Layer 4 of a small transformer language model trained on English Wikipedia (10 layers, counted from 0, width 128).
A neuron adds its activation times its output weights to the MLP's output. To switch it off is to set its activation to zero at one token and run the rest of the model.

Output weights of the MLP neurons that the questions are about. A number n stands for (n - 128) times 0.0012.
n1: 65, 99, 184, 142, 179, 116, 137, 154, 132, 105, 130, 102, 180, 162, 123, 164, 113, 78, 131, 114, 123, 200, 104, 146, 152, 119, 153, 116, 77, 131, 126, 158, 87, 142, 126, 110, 103, 111, 159, 100, 97, 89, 122, 81, 131, 166, 174, 146, 95, 125, 130, 86, 88, 90, 134, 106, 99, 164, 152, 80, 123, 171, 111, 31, 83, 115, 144, 124, 78, 181, 179, 138, 127, 111, 227, 128, 212, 165, 103, 84, 51, 127, 156, 108, 168, 79, 123, 174, 144, 130, 49, 159, 189, 108, 105, 124, 179, 190, 133, 139, 119, 143, 162, 101, 74, 138, 124, 148, 176, 147, 152, 97, 129, 99, 149, 59, 146, 69, 165, 157, 98, 92, 106, 134, 117, 143, 103, 132
n6: 155, 57, 126, 173, 144, 88, 105, 124, 141, 122, 156, 161, 78, 145, 190, 85, 102, 144, 66, 77, 145, 168, 156, 124, 130, 135, 127, 86, 127, 156, 114, 162, 156, 154, 134, 148, 97, 127, 165, 111, 207, 131, 131, 137, 191, 89, 121, 151, 120, 36, 114, 157, 80, 152, 131, 169, 134, 127, 147, 173, 187, 183, 120, 136, 108, 143, 168, 150, 154, 106, 143, 94, 103, 98, 115, 130, 123, 99, 121, 138, 86, 153, 158, 127, 93, 150, 161, 174, 51, 167, 149, 102, 140, 131, 244, 144, 100, 156, 164, 56, 176, 191, 62, 78, 168, 141, 149, 151, 124, 148, 116, 135, 166, 66, 138, 80, 97, 151, 102, 155, 152, 116, 121, 137, 112, 150, 133, 153
n14: 206, 178, 107, 140, 142, 74, 128, 87, 115, 95, 124, 123, 151, 36, 73, 133, 157, 161, 158, 127, 163, 132, 137, 211, 150, 115, 114, 128, 178, 85, 146, 95, 134, 110, 141, 95, 99, 126, 104, 145, 160, 123, 97, 124, 139, 128, 148, 118, 148, 153, 177, 116, 83, 74, 109, 80, 105, 172, 131, 98, 108, 140, 171, 125, 94, 95, 80, 143, 161, 175, 26, 140, 180, 98, 143, 190, 145, 147, 144, 117, 119, 24, 70, 183, 155, 156, 148, 167, 127, 128, 141, 108, 77, 91, 58, 154, 129, 179, 114, 92, 181, 132, 98, 159, 111, 183, 85, 154, 197, 161, 196, 135, 165, 110, 133, 108, 108, 113, 151, 129, 111, 105, 128, 119, 132, 130, 110, 170
n16: 140, 77, 165, 140, 109, 98, 90, 100, 147, 165, 91, 165, 131, 187, 136, 150, 172, 134, 148, 150, 85, 187, 144, 133, 182, 144, 92, 193, 101, 132, 179, 170, 119, 92, 188, 170, 89, 94, 86, 81, 123, 112, 160, 213, 129, 101, 156, 80, 86, 152, 145, 154, 93, 101, 197, 158, 126, 115, 168, 160, 102, 111, 65, 153, 197, 182, 127, 111, 129, 142, 129, 124, 149, 123, 159, 62, 155, 158, 160, 140, 162, 110, 77, 147, 159, 100, 132, 135, 92, 115, 121, 101, 150, 159, 109, 126, 68, 146, 101, 50, 120, 48, 136, 87, 219, 111, 167, 63, 170, 148, 202, 156, 141, 136, 134, 122, 141, 112, 105, 126, 143, 172, 61, 146, 181, 137, 154, 100
n42: 153, 86, 80, 169, 112, 136, 104, 102, 119, 184, 156, 121, 219, 43, 181, 174, 152, 133, 193, 86, 83, 92, 129, 181, 146, 181, 150, 124, 123, 121, 184, 90, 134, 162, 84, 134, 133, 88, 124, 76, 129, 163, 176, 142, 177, 122, 115, 113, 152, 137, 145, 98, 139, 110, 154, 135, 201, 147, 173, 109, 71, 112, 133, 118, 97, 101, 184, 89, 71, 158, 135, 138, 146, 76, 143, 158, 186, 116, 120, 99, 139, 207, 72, 78, 103, 142, 160, 111, 186, 47, 167, 167, 165, 146, 228, 48, 147, 89, 105, 148, 84, 161, 193, 140, 137, 95, 129, 60, 128, 188, 120, 154, 102, 156, 94, 109, 153, 127, 146, 150, 205, 88, 152, 144, 152, 168, 193, 133
n52: 170, 136, 147, 84, 174, 118, 169, 128, 96, 115, 115, 170, 196, 42, 107, 102, 173, 133, 127, 108, 143, 128, 101, 149, 112, 114, 159, 84, 137, 197, 168, 114, 88, 117, 141, 115, 127, 156, 103, 101, 112, 99, 74, 125, 205, 117, 106, 156, 136, 146, 82, 113, 145, 160, 67, 103, 98, 171, 149, 74, 126, 118, 121, 155, 103, 112, 116, 140, 199, 107, 73, 79, 186, 160, 140, 242, 93, 141, 210, 127, 102, 138, 154, 136, 165, 112, 183, 116, 125, 122, 164, 145, 144, 122, 100, 184, 170, 157, 78, 121, 147, 62, 145, 148, 134, 104, 155, 120, 77, 169, 128, 109, 175, 129, 114, 73, 161, 113, 124, 142, 102, 118, 222, 144, 165, 163, 127, 119
n55: 140, 124, 112, 106, 134, 99, 111, 110, 124, 117, 140, 112, 112, 85, 115, 119, 203, 132, 140, 129, 138, 148, 105, 107, 68, 148, 119, 113, 138, 116, 117, 156, 167, 133, 177, 167, 108, 154, 112, 192, 125, 111, 99, 125, 173, 98, 153, 140, 99, 140, 157, 118, 125, 137, 185, 59, 126, 136, 165, 84, 132, 149, 173, 143, 161, 165, 167, 91, 107, 137, 160, 132, 109, 135, 122, 152, 141, 192, 68, 44, 211, 116, 132, 117, 112, 153, 139, 149, 125, 87, 158, 159, 148, 144, 137, 120, 174, 130, 131, 133, 95, 141, 60, 122, 46, 245, 77, 126, 104, 103, 107, 129, 134, 134, 131, 133, 154, 127, 123, 124, 147, 163, 125, 97, 133, 127, 108, 93
n77: 130, 201, 100, 125, 96, 159, 117, 98, 164, 144, 59, 101, 127, 158, 104, 90, 94, 182, 150, 153, 98, 127, 161, 205, 39, 163, 143, 194, 87, 150, 211, 142, 126, 104, 106, 134, 128, 168, 141, 180, 103, 121, 126, 139, 144, 184, 133, 98, 119, 120, 141, 103, 109, 159, 126, 74, 149, 79, 184, 182, 146, 172, 142, 185, 105, 163, 104, 96, 103, 154, 113, 155, 150, 176, 169, 147, 141, 171, 157, 135, 147, 107, 95, 178, 166, 169, 133, 206, 76, 138, 156, 166, 157, 130, 154, 111, 156, 143, 92, 137, 116, 151, 67, 105, 106, 141, 161, 96, 98, 111, 164, 185, 100, 113, 207, 153, 94, 144, 159, 142, 184, 89, 151, 79, 154, 57, 152, 191
n90: 95, 124, 106, 80, 103, 153, 161, 151, 116, 123, 83, 101, 123, 128, 182, 169, 88, 115, 129, 134, 136, 134, 112, 173, 117, 146, 90, 69, 129, 51, 118, 140, 207, 107, 154, 96, 151, 86, 85, 136, 88, 107, 115, 140, 144, 157, 182, 114, 184, 170, 197, 140, 150, 165, 124, 136, 101, 158, 123, 133, 64, 138, 77, 116, 97, 143, 114, 167, 90, 134, 169, 119, 101, 188, 121, 101, 123, 178, 103, 136, 133, 152, 175, 78, 119, 171, 134, 127, 104, 154, 121, 65, 92, 138, 159, 84, 131, 162, 132, 153, 100, 194, 142, 94, 69, 210, 135, 92, 121, 111, 78, 143, 150, 216, 84, 105, 144, 107, 137, 110, 129, 126, 184, 147, 73, 149, 93, 81
n139: 75, 147, 114, 203, 144, 118, 82, 126, 85, 45, 60, 141, 130, 83, 163, 184, 188, 136, 127, 123, 65, 139, 123, 136, 69, 134, 130, 124, 119, 80, 143, 121, 137, 162, 177, 119, 86, 114, 168, 133, 121, 122, 147, 138, 119, 98, 126, 175, 119, 132, 150, 171, 135, 118, 102, 163, 107, 149, 49, 185, 140, 158, 150, 73, 142, 104, 108, 100, 139, 92, 99, 112, 109, 124, 166, 153, 173, 142, 125, 148, 62, 193, 135, 112, 124, 154, 101, 87, 120, 181, 158, 140, 133, 96, 110, 144, 123, 104, 179, 123, 184, 45, 96, 157, 100, 160, 127, 122, 201, 54, 81, 190, 175, 141, 92, 153, 142, 105, 164, 151, 137, 102, 81, 111, 108, 115, 152, 170
n179: 164, 138, 128, 118, 95, 160, 99, 131, 94, 102, 62, 188, 106, 167, 38, 150, 150, 100, 183, 118, 139, 129, 100, 100, 117, 143, 78, 127, 122, 137, 163, 84, 63, 102, 103, 67, 184, 66, 127, 133, 166, 140, 87, 120, 98, 58, 165, 100, 133, 211, 82, 128, 58, 143, 176, 105, 140, 177, 128, 101, 115, 199, 118, 91, 139, 136, 122, 180, 132, 122, 84, 129, 159, 111, 137, 124, 92, 119, 83, 147, 142, 162, 147, 185, 86, 88, 128, 138, 168, 149, 134, 117, 134, 132, 126, 111, 114, 149, 82, 109, 190, 95, 164, 123, 195, 205, 140, 126, 164, 123, 113, 163, 151, 75, 102, 146, 138, 135, 123, 95, 128, 87, 130, 142, 167, 126, 91, 140
n203: 159, 86, 126, 187, 98, 187, 161, 147, 144, 166, 166, 128, 117, 214, 135, 141, 130, 135, 128, 116, 142, 75, 128, 182, 110, 98, 123, 110, 71, 116, 151, 95, 109, 167, 136, 151, 180, 113, 179, 96, 178, 174, 214, 112, 175, 149, 139, 90, 57, 105, 85, 193, 119, 141, 132, 179, 97, 107, 209, 178, 159, 138, 87, 91, 149, 102, 103, 115, 61, 148, 108, 119, 122, 144, 162, 116, 122, 166, 133, 73, 132, 175, 118, 133, 126, 94, 69, 118, 160, 153, 126, 152, 142, 130, 176, 112, 155, 87, 133, 184, 125, 144, 113, 154, 117, 68, 108, 154, 107, 157, 73, 79, 183, 140, 90, 87, 91, 80, 116, 168, 113, 152, 126, 142, 141, 121, 115, 174
n218: 119, 43, 144, 149, 127, 159, 138, 101, 85, 83, 214, 84, 132, 124, 110, 75, 113, 64, 214, 125, 165, 142, 55, 101, 124, 87, 162, 145, 185, 133, 158, 125, 89, 117, 159, 112, 115, 116, 130, 139, 133, 98, 118, 103, 165, 146, 113, 117, 126, 128, 94, 148, 155, 148, 68, 137, 222, 176, 121, 170, 138, 112, 60, 155, 139, 128, 152, 148, 70, 136, 110, 120, 139, 116, 88, 174, 128, 140, 149, 99, 117, 109, 147, 122, 157, 88, 107, 142, 162, 148, 150, 132, 124, 91, 92, 112, 163, 97, 211, 106, 103, 10, 155, 224, 77, 95, 219, 116, 102, 173, 100, 88, 133, 133, 150, 61, 126, 172, 150, 119, 87, 112, 122, 141, 107, 121, 131, 96
n227: 92, 169, 114, 91, 127, 129, 129, 199, 166, 51, 134, 159, 185, 203, 138, 161, 98, 20, 119, 167, 131, 132, 136, 165, 147, 82, 58, 144, 94, 88, 186, 144, 128, 179, 80, 98, 122, 137, 164, 169, 105, 100, 51, 149, 202, 88, 116, 172, 124, 167, 137, 138, 95, 93, 159, 148, 103, 47, 177, 160, 165, 164, 81, 81, 142, 124, 66, 155, 112, 100, 98, 128, 150, 114, 156, 189, 112, 125, 68, 129, 95, 129, 93, 166, 89, 97, 116, 129, 158, 142, 118, 80, 112, 119, 117, 168, 192, 168, 100, 87, 176, 108, 101, 167, 122, 30, 126, 112, 146, 153, 124, 150, 140, 144, 140, 81, 93, 77, 128, 132, 106, 91, 197, 123, 128, 105, 125, 174
n253: 160, 117, 122, 117, 122, 86, 170, 112, 95, 160, 146, 90, 113, 55, 155, 74, 103, 142, 187, 115, 111, 207, 189, 140, 163, 161, 142, 130, 48, 155, 135, 125, 121, 92, 166, 160, 85, 163, 133, 180, 128, 128, 183, 76, 168, 79, 176, 134, 116, 125, 167, 145, 80, 182, 147, 127, 111, 134, 147, 180, 155, 143, 148, 111, 163, 171, 137, 192, 135, 81, 141, 93, 125, 75, 75, 142, 136, 158, 124, 126, 147, 101, 137, 96, 125, 78, 147, 120, 149, 142, 150, 129, 176, 149, 183, 18, 72, 144, 158, 127, 95, 165, 141, 145, 92, 190, 129, 76, 89, 102, 125, 85, 65, 139, 103, 96, 144, 149, 140, 151, 148, 177, 141, 155, 136, 160, 136, 67
n261: 189, 138, 192, 158, 175, 109, 171, 149, 147, 157, 113, 156, 155, 139, 121, 174, 83, 149, 132, 112, 131, 96, 147, 192, 89, 115, 129, 136, 161, 99, 128, 144, 125, 137, 143, 108, 129, 196, 107, 187, 146, 91, 124, 148, 138, 77, 195, 102, 51, 148, 142, 132, 174, 71, 130, 107, 193, 110, 109, 119, 186, 145, 203, 117, 131, 196, 55, 121, 114, 153, 119, 78, 156, 143, 109, 187, 126, 182, 148, 100, 137, 91, 98, 153, 141, 119, 139, 187, 66, 84, 131, 112, 173, 178, 127, 88, 143, 186, 70, 173, 131, 213, 124, 124, 129, 115, 130, 128, 121, 115, 71, 153, 154, 185, 126, 71, 224, 78, 151, 136, 125, 148, 126, 150, 157, 142, 122, 203

Each question names a token from some text and the token that comes next. It shows the activations a of the neurons there, in the order above. A number n stands for (n - 128) times 0.064.

Then comes g, the gradient of the next token's log-probability with respect to the MLP's output, scaled to length 1. A neuron's effect is roughly proportional to its activation times (output weights . g). A number n stands for (n - 128) times 0.0027.

"s", then " were"
a: 132, 131, 127, 123, 114, 130, 128, 135, 128, 129, 125, 132, 127, 129, 128, 129
g: 114, 134, 131, 148, 143, 114, 125, 102, 124, 108, 58, 115, 135, 163, 105, 118, 127, 77, 112, 71, 163, 128, 174, 151, 116, 79, 118, 130, 103, 203, 119, 136, 155, 105, 114, 98, 122, 114, 140, 125, 85, 73, 130, 136, 92, 142, 140, 174, 88, 176, 153, 138, 168, 168, 132, 139, 60, 137, 154, 156, 160, 119, 170, 45, 131, 139, 151, 196, 64, 113, 128, 100, 97, 145, 123, 110, 189, 164, 176, 134, 83, 164, 38, 150, 175, 62, 138, 90, 127, 211, 118, 133, 72, 140, 92, 144, 176, 139, 139, 154, 137, 141, 109, 139, 138, 134, 188, 152, 119, 121, 180, 106, 97, 98, 106, 128, 96, 68, 154, 115, 127, 110, 129, 99, 101, 140, 143, 160
Switching off which neuron hurts the next token most? n42

"h", then ","
a: 133, 131, 129, 132, 119, 129, 133, 133, 131, 126, 127, 129, 129, 129, 130, 128
g: 183, 200, 129, 149, 63, 116, 106, 163, 127, 124, 102, 121, 98, 176, 145, 113, 90, 116, 131, 130, 131, 160, 105, 149, 165, 194, 98, 209, 55, 163, 144, 114, 129, 106, 129, 101, 138, 154, 133, 109, 125, 96, 131, 122, 131, 77, 127, 200, 134, 130, 147, 128, 93, 148, 141, 121, 90, 97, 79, 115, 82, 161, 101, 95, 152, 98, 92, 122, 180, 134, 219, 79, 98, 89, 74, 154, 172, 118, 151, 130, 152, 145, 64, 81, 111, 116, 66, 158, 109, 114, 101, 124, 88, 131, 46, 147, 108, 100, 152, 133, 113, 101, 76, 95, 144, 135, 139, 96, 117, 138, 128, 107, 128, 90, 163, 80, 85, 117, 136, 102, 124, 110, 180, 81, 144, 141, 95, 104
Switching off which neuron hurts the next token most? n42

"ames", then " vill"
a: 130, 131, 131, 126, 114, 122, 127, 140, 129, 130, 127, 132, 124, 123, 128, 126
g: 143, 118, 137, 152, 94, 125, 154, 91, 118, 116, 52, 139, 169, 120, 135, 112, 121, 160, 123, 96, 109, 141, 139, 207, 188, 102, 134, 139, 104, 117, 154, 119, 164, 109, 160, 125, 117, 151, 141, 72, 141, 106, 70, 201, 113, 129, 113, 174, 149, 129, 144, 187, 120, 92, 66, 145, 142, 121, 141, 138, 112, 94, 117, 144, 164, 87, 144, 91, 110, 80, 202, 121, 190, 116, 141, 135, 186, 109, 164, 129, 131, 119, 100, 171, 86, 134, 75, 126, 120, 117, 122, 132, 186, 165, 120, 69, 134, 132, 126, 177, 120, 159, 121, 134, 179, 181, 96, 115, 135, 209, 167, 119, 151, 120, 140, 127, 64, 121, 80, 117, 216, 104, 124, 181, 190, 93, 120, 125
Switching off which neuron hurts the next token most? n77

"duction", then " of"
a: 123, 130, 130, 130, 124, 127, 133, 142, 131, 128, 126, 131, 129, 123, 129, 128
g: 158, 96, 152, 120, 71, 142, 205, 141, 131, 136, 205, 115, 144, 154, 136, 93, 160, 127, 134, 122, 166, 100, 45, 140, 127, 168, 133, 111, 126, 98, 109, 122, 85, 119, 187, 149, 113, 89, 99, 96, 173, 172, 112, 71, 111, 77, 137, 97, 131, 163, 170, 102, 90, 145, 205, 98, 154, 164, 100, 58, 135, 121, 145, 120, 149, 176, 125, 175, 163, 104, 134, 100, 176, 64, 123, 74, 166, 187, 177, 140, 83, 146, 176, 124, 133, 114, 146, 83, 128, 116, 134, 110, 148, 160, 62, 80, 94, 125, 160, 123, 137, 118, 153, 183, 144, 134, 107, 136, 133, 139, 118, 119, 102, 158, 109, 170, 127, 137, 120, 109, 107, 99, 156, 213, 112, 115, 138, 146
Which neuron, switched off, raises the next token's probability most? n77

" in", then " several"
a: 129, 143, 131, 127, 129, 132, 129, 131, 124, 124, 128, 129, 125, 127, 118, 128
g: 155, 168, 102, 95, 139, 96, 134, 91, 145, 129, 150, 107, 125, 107, 164, 99, 68, 76, 132, 79, 102, 88, 136, 140, 57, 214, 141, 119, 101, 155, 152, 118, 151, 132, 134, 160, 134, 122, 139, 135, 144, 159, 197, 142, 111, 105, 139, 171, 111, 151, 129, 108, 45, 180, 170, 122, 117, 133, 68, 141, 135, 94, 139, 143, 87, 158, 161, 146, 139, 171, 97, 179, 123, 184, 124, 129, 170, 121, 136, 126, 91, 136, 169, 122, 151, 140, 74, 109, 116, 150, 191, 151, 135, 175, 137, 67, 170, 194, 149, 144, 106, 124, 159, 100, 103, 184, 159, 147, 119, 142, 65, 96, 106, 80, 115, 113, 119, 146, 180, 142, 190, 155, 141, 180, 93, 130, 168, 180
Switching off which neuron hurts the next token most? n6

"ort", then "s"
a: 132, 132, 130, 127, 135, 129, 131, 125, 122, 110, 126, 127, 123, 101, 134, 91
g: 108, 132, 84, 140, 130, 107, 141, 124, 133, 158, 82, 153, 174, 128, 140, 54, 151, 117, 179, 165, 151, 55, 150, 63, 158, 203, 161, 148, 135, 135, 172, 99, 105, 95, 86, 146, 157, 102, 101, 141, 144, 179, 55, 138, 123, 130, 132, 147, 151, 96, 185, 153, 135, 144, 87, 71, 145, 84, 115, 128, 123, 64, 49, 111, 131, 122, 102, 133, 123, 141, 84, 116, 135, 180, 115, 136, 118, 142, 76, 130, 146, 149, 135, 137, 62, 159, 146, 128, 173, 107, 122, 146, 92, 154, 188, 91, 120, 89, 102, 174, 131, 120, 209, 119, 126, 139, 213, 73, 117, 113, 151, 113, 148, 136, 78, 123, 122, 148, 126, 135, 179, 136, 136, 103, 106, 101, 169, 150
Switching off which neuron hurts the next token most? n261

" and", then " National"
a: 128, 129, 134, 129, 126, 131, 129, 129, 113, 127, 126, 122, 124, 127, 128, 131
g: 145, 107, 165, 109, 154, 88, 160, 111, 157, 124, 125, 136, 91, 164, 178, 87, 113, 126, 139, 98, 83, 130, 127, 116, 80, 174, 107, 100, 139, 86, 110, 90, 133, 135, 106, 110, 136, 111, 58, 143, 196, 99, 171, 99, 130, 165, 192, 41, 79, 195, 177, 136, 155, 113, 107, 90, 142, 82, 138, 171, 184, 140, 111, 132, 96, 113, 152, 154, 109, 152, 144, 125, 142, 135, 104, 117, 167, 116, 147, 147, 125, 159, 152, 100, 135, 215, 158, 60, 147, 147, 112, 96, 76, 114, 99, 170, 125, 121, 92, 163, 85, 122, 136, 115, 158, 106, 110, 121, 84, 89, 101, 119, 85, 109, 113, 128, 105, 130, 70, 190, 65, 152, 102, 155, 101, 189, 89, 125
Which neuron, switched off, raises the next token's probability most? n90

"ual", then " time"
a: 120, 127, 129, 127, 135, 131, 127, 127, 127, 128, 130, 129, 136, 124, 130, 126
g: 126, 80, 168, 134, 110, 68, 86, 73, 127, 91, 62, 181, 107, 101, 96, 119, 108, 82, 88, 122, 155, 141, 149, 125, 78, 73, 134, 51, 142, 142, 88, 128, 134, 165, 118, 180, 73, 132, 95, 131, 160, 81, 158, 122, 107, 168, 143, 120, 139, 104, 44, 124, 120, 111, 101, 163, 118, 143, 114, 158, 113, 70, 172, 92, 120, 131, 139, 166, 109, 159, 113, 174, 61, 142, 140, 104, 122, 141, 134, 100, 130, 72, 92, 179, 129, 116, 124, 129, 141, 138, 119, 183, 116, 176, 124, 96, 116, 89, 126, 148, 162, 94, 124, 130, 132, 111, 188, 181, 170, 132, 105, 182, 126, 188, 89, 141, 174, 98, 176, 158, 83, 187, 107, 117, 96, 113, 136, 149
Which neuron, switched off, raises the next token's probability most? n42

" w", then "elf"
a: 128, 122, 128, 126, 126, 133, 128, 132, 129, 119, 127, 126, 131, 128, 130, 137
g: 126, 107, 143, 167, 201, 99, 140, 177, 178, 148, 174, 135, 98, 153, 132, 114, 108, 91, 177, 81, 88, 139, 133, 157, 112, 163, 163, 106, 72, 124, 158, 115, 169, 106, 80, 120, 128, 144, 134, 149, 109, 125, 117, 141, 112, 208, 162, 132, 147, 97, 133, 102, 133, 187, 157, 179, 103, 96, 120, 173, 115, 111, 120, 151, 133, 146, 57, 117, 99, 151, 160, 69, 154, 140, 141, 97, 175, 179, 157, 129, 165, 117, 99, 127, 158, 108, 134, 179, 161, 140, 143, 148, 91, 155, 109, 139, 86, 125, 129, 138, 116, 147, 69, 77, 96, 157, 137, 98, 101, 89, 150, 119, 111, 69, 114, 109, 127, 150, 139, 148, 165, 170, 133, 100, 200, 169, 86, 10
Switching off which neuron hurts the next token most? n139

"embers", then " his"
a: 129, 141, 129, 143, 124, 131, 129, 125, 129, 128, 130, 129, 136, 123, 126, 126
g: 161, 116, 122, 111, 93, 183, 121, 120, 141, 164, 186, 127, 131, 143, 108, 104, 98, 153, 56, 130, 134, 141, 84, 140, 148, 117, 111, 185, 112, 181, 139, 129, 194, 138, 101, 205, 214, 80, 102, 49, 165, 128, 112, 159, 108, 132, 128, 129, 165, 112, 98, 145, 182, 107, 137, 156, 55, 171, 136, 104, 127, 149, 89, 141, 128, 216, 134, 177, 112, 160, 139, 213, 148, 175, 97, 123, 122, 167, 158, 137, 148, 129, 83, 150, 138, 102, 86, 123, 163, 104, 95, 129, 163, 134, 135, 121, 161, 134, 170, 135, 128, 127, 172, 142, 112, 112, 112, 200, 153, 127, 155, 126, 141, 102, 109, 167, 65, 84, 142, 110, 113, 155, 92, 149, 110, 140, 90, 100
Switching off which neuron hurts the next token most? n16

" a", then " period"
a: 129, 119, 131, 128, 130, 128, 128, 128, 125, 129, 128, 129, 121, 127, 132, 129
g: 143, 98, 122, 162, 67, 149, 146, 85, 135, 97, 143, 111, 136, 189, 148, 75, 109, 126, 169, 139, 135, 145, 91, 99, 165, 182, 172, 186, 177, 120, 153, 80, 97, 58, 90, 198, 112, 96, 76, 148, 149, 106, 95, 93, 80, 103, 165, 133, 135, 149, 113, 121, 187, 85, 167, 202, 105, 168, 123, 113, 136, 74, 151, 92, 163, 178, 119, 97, 142, 120, 139, 143, 110, 172, 141, 110, 131, 107, 79, 139, 131, 78, 144, 90, 140, 134, 99, 103, 105, 164, 151, 141, 189, 208, 141, 94, 80, 65, 179, 115, 147, 105, 125, 119, 80, 126, 126, 120, 135, 169, 100, 155, 128, 160, 124, 119, 142, 125, 137, 88, 112, 87, 84, 134, 119, 159, 153, 149
Which neuron, switched off, raises the next token's probability most? n218

" to", then " play"
a: 130, 164, 132, 123, 129, 128, 149, 125, 129, 126, 130, 124, 127, 128, 125, 129
g: 101, 164, 169, 63, 135, 138, 100, 65, 94, 116, 108, 100, 119, 71, 155, 158, 178, 102, 143, 136, 88, 152, 72, 143, 110, 107, 141, 105, 117, 142, 99, 131, 123, 95, 70, 82, 123, 137, 125, 146, 100, 157, 80, 187, 84, 57, 120, 176, 121, 155, 93, 138, 162, 71, 137, 131, 132, 146, 89, 136, 151, 120, 141, 148, 140, 98, 119, 182, 145, 199, 132, 166, 136, 179, 143, 180, 111, 172, 115, 195, 85, 116, 117, 112, 103, 134, 84, 148, 170, 155, 187, 146, 118, 118, 180, 102, 100, 145, 106, 161, 147, 137, 80, 118, 98, 149, 124, 182, 153, 148, 118, 76, 140, 93, 119, 180, 198, 93, 145, 65, 154, 119, 126, 97, 86, 166, 118, 111
Switching off which neuron hurts the next token most? n55

"on", then "n"
a: 129, 121, 199, 129, 130, 121, 130, 131, 125, 125, 126, 128, 140, 125, 130, 120
g: 101, 179, 114, 174, 112, 90, 202, 116, 147, 164, 199, 170, 117, 97, 109, 124, 172, 114, 137, 152, 154, 137, 144, 137, 184, 122, 116, 156, 93, 122, 87, 216, 160, 129, 138, 158, 166, 80, 131, 177, 96, 154, 118, 222, 53, 165, 200, 146, 126, 150, 139, 116, 93, 101, 99, 82, 125, 98, 107, 118, 66, 81, 92, 143, 105, 122, 137, 98, 119, 134, 125, 105, 125, 145, 144, 158, 146, 147, 111, 155, 150, 76, 86, 176, 86, 72, 154, 143, 152, 80, 123, 150, 110, 117, 146, 137, 120, 145, 120, 173, 157, 166, 175, 142, 155, 147, 141, 103, 155, 178, 82, 101, 111, 120, 145, 118, 106, 159, 132, 122, 168, 130, 76, 97, 131, 150, 148, 185
Switching off which neuron hurts the next token most? n14

"m", then "ier"
a: 127, 130, 122, 128, 128, 124, 99, 128, 156, 18, 134, 129, 132, 80, 135, 128
g: 100, 145, 110, 107, 146, 166, 188, 58, 134, 124, 190, 133, 130, 148, 138, 144, 200, 180, 177, 128, 199, 158, 98, 144, 115, 55, 137, 100, 171, 104, 69, 143, 95, 120, 115, 83, 88, 107, 100, 153, 119, 151, 52, 186, 134, 116, 167, 131, 175, 134, 206, 138, 87, 126, 145, 186, 108, 140, 144, 103, 151, 137, 138, 145, 72, 97, 142, 197, 81, 151, 144, 155, 93, 153, 150, 158, 142, 122, 177, 100, 138, 116, 118, 132, 80, 150, 157, 131, 162, 154, 135, 127, 178, 111, 106, 154, 148, 101, 170, 164, 109, 93, 139, 109, 112, 135, 179, 142, 111, 145, 146, 118, 153, 113, 148, 105, 79, 90, 80, 111, 113, 163, 110, 152, 102, 169, 81, 91
Which neuron, switched off, raises the next token's probability most? n55

" was", then " a"
a: 125, 113, 134, 127, 129, 129, 125, 129, 128, 123, 145, 127, 125, 125, 128, 129
g: 105, 79, 105, 94, 149, 123, 149, 175, 117, 108, 167, 72, 149, 115, 97, 110, 108, 125, 161, 142, 149, 167, 86, 204, 115, 134, 96, 181, 143, 136, 125, 202, 146, 130, 125, 102, 165, 114, 128, 102, 150, 180, 151, 163, 127, 183, 91, 138, 189, 82, 150, 123, 139, 150, 183, 142, 124, 126, 93, 114, 109, 174, 123, 164, 104, 117, 78, 114, 155, 203, 221, 190, 77, 167, 157, 167, 106, 114, 152, 134, 136, 158, 95, 148, 115, 111, 123, 84, 178, 74, 168, 82, 115, 137, 124, 160, 95, 113, 167, 87, 138, 146, 166, 126, 173, 55, 130, 134, 126, 120, 104, 127, 145, 191, 149, 128, 95, 160, 71, 143, 124, 110, 86, 158, 119, 136, 132, 129
Which neuron, switched off, raises the next token's probability most? n179

"al", then " gr"
a: 126, 131, 130, 126, 127, 135, 135, 127, 132, 126, 125, 128, 131, 125, 131, 127
g: 165, 176, 149, 91, 171, 130, 121, 99, 95, 142, 157, 122, 114, 142, 129, 149, 123, 117, 110, 147, 105, 118, 106, 154, 174, 126, 113, 101, 139, 150, 123, 111, 118, 147, 147, 93, 94, 234, 61, 123, 116, 98, 99, 144, 201, 151, 188, 141, 164, 189, 57, 101, 140, 149, 184, 75, 156, 93, 152, 148, 133, 250, 167, 148, 143, 131, 202, 145, 115, 121, 157, 131, 128, 131, 129, 89, 132, 143, 116, 135, 125, 119, 133, 148, 79, 176, 178, 95, 120, 163, 125, 122, 94, 116, 136, 114, 160, 178, 126, 123, 159, 150, 123, 127, 113, 125, 115, 108, 111, 149, 108, 114, 188, 156, 148, 109, 134, 128, 114, 145, 139, 200, 104, 223, 88, 94, 148, 137
Switching off which neuron hurts the next token most? n55

"s", then " pol"
a: 127, 118, 129, 122, 120, 131, 126, 125, 110, 128, 126, 133, 127, 129, 133, 130
g: 128, 152, 51, 138, 114, 82, 95, 131, 181, 148, 107, 144, 96, 76, 75, 141, 113, 116, 98, 89, 134, 152, 113, 91, 101, 92, 97, 110, 116, 165, 111, 157, 141, 154, 145, 91, 132, 157, 104, 161, 129, 56, 150, 127, 71, 109, 113, 145, 136, 120, 172, 116, 140, 124, 150, 111, 124, 89, 179, 171, 169, 89, 128, 187, 130, 190, 145, 143, 125, 153, 141, 60, 136, 79, 95, 124, 156, 123, 152, 187, 139, 130, 164, 153, 123, 136, 90, 113, 58, 150, 46, 92, 180, 113, 122, 102, 157, 162, 94, 130, 128, 167, 152, 83, 100, 133, 145, 124, 127, 117, 79, 147, 166, 165, 166, 116, 80, 95, 201, 153, 91, 139, 115, 156, 182, 166, 75, 161
Switching off which neuron hurts the next token most? n42

" to", then " w"
a: 129, 134, 132, 127, 127, 129, 155, 127, 128, 129, 131, 131, 125, 128, 127, 133
g: 144, 218, 129, 170, 147, 103, 128, 95, 79, 175, 119, 90, 105, 118, 108, 193, 118, 104, 99, 137, 105, 194, 169, 110, 124, 68, 158, 153, 130, 152, 89, 164, 143, 146, 149, 107, 206, 164, 183, 124, 123, 107, 66, 115, 139, 141, 139, 105, 107, 149, 96, 150, 97, 143, 199, 74, 131, 147, 88, 158, 69, 141, 85, 136, 127, 86, 169, 103, 37, 106, 133, 112, 164, 140, 112, 182, 118, 161, 125, 127, 128, 149, 109, 163, 114, 75, 137, 124, 206, 93, 144, 123, 148, 65, 156, 126, 143, 115, 147, 111, 134, 105, 141, 152, 92, 161, 122, 112, 109, 119, 163, 128, 144, 124, 105, 127, 160, 141, 82, 188, 135, 137, 173, 118, 140, 114, 54, 130
Switching off which neuron hurts the next token most? n55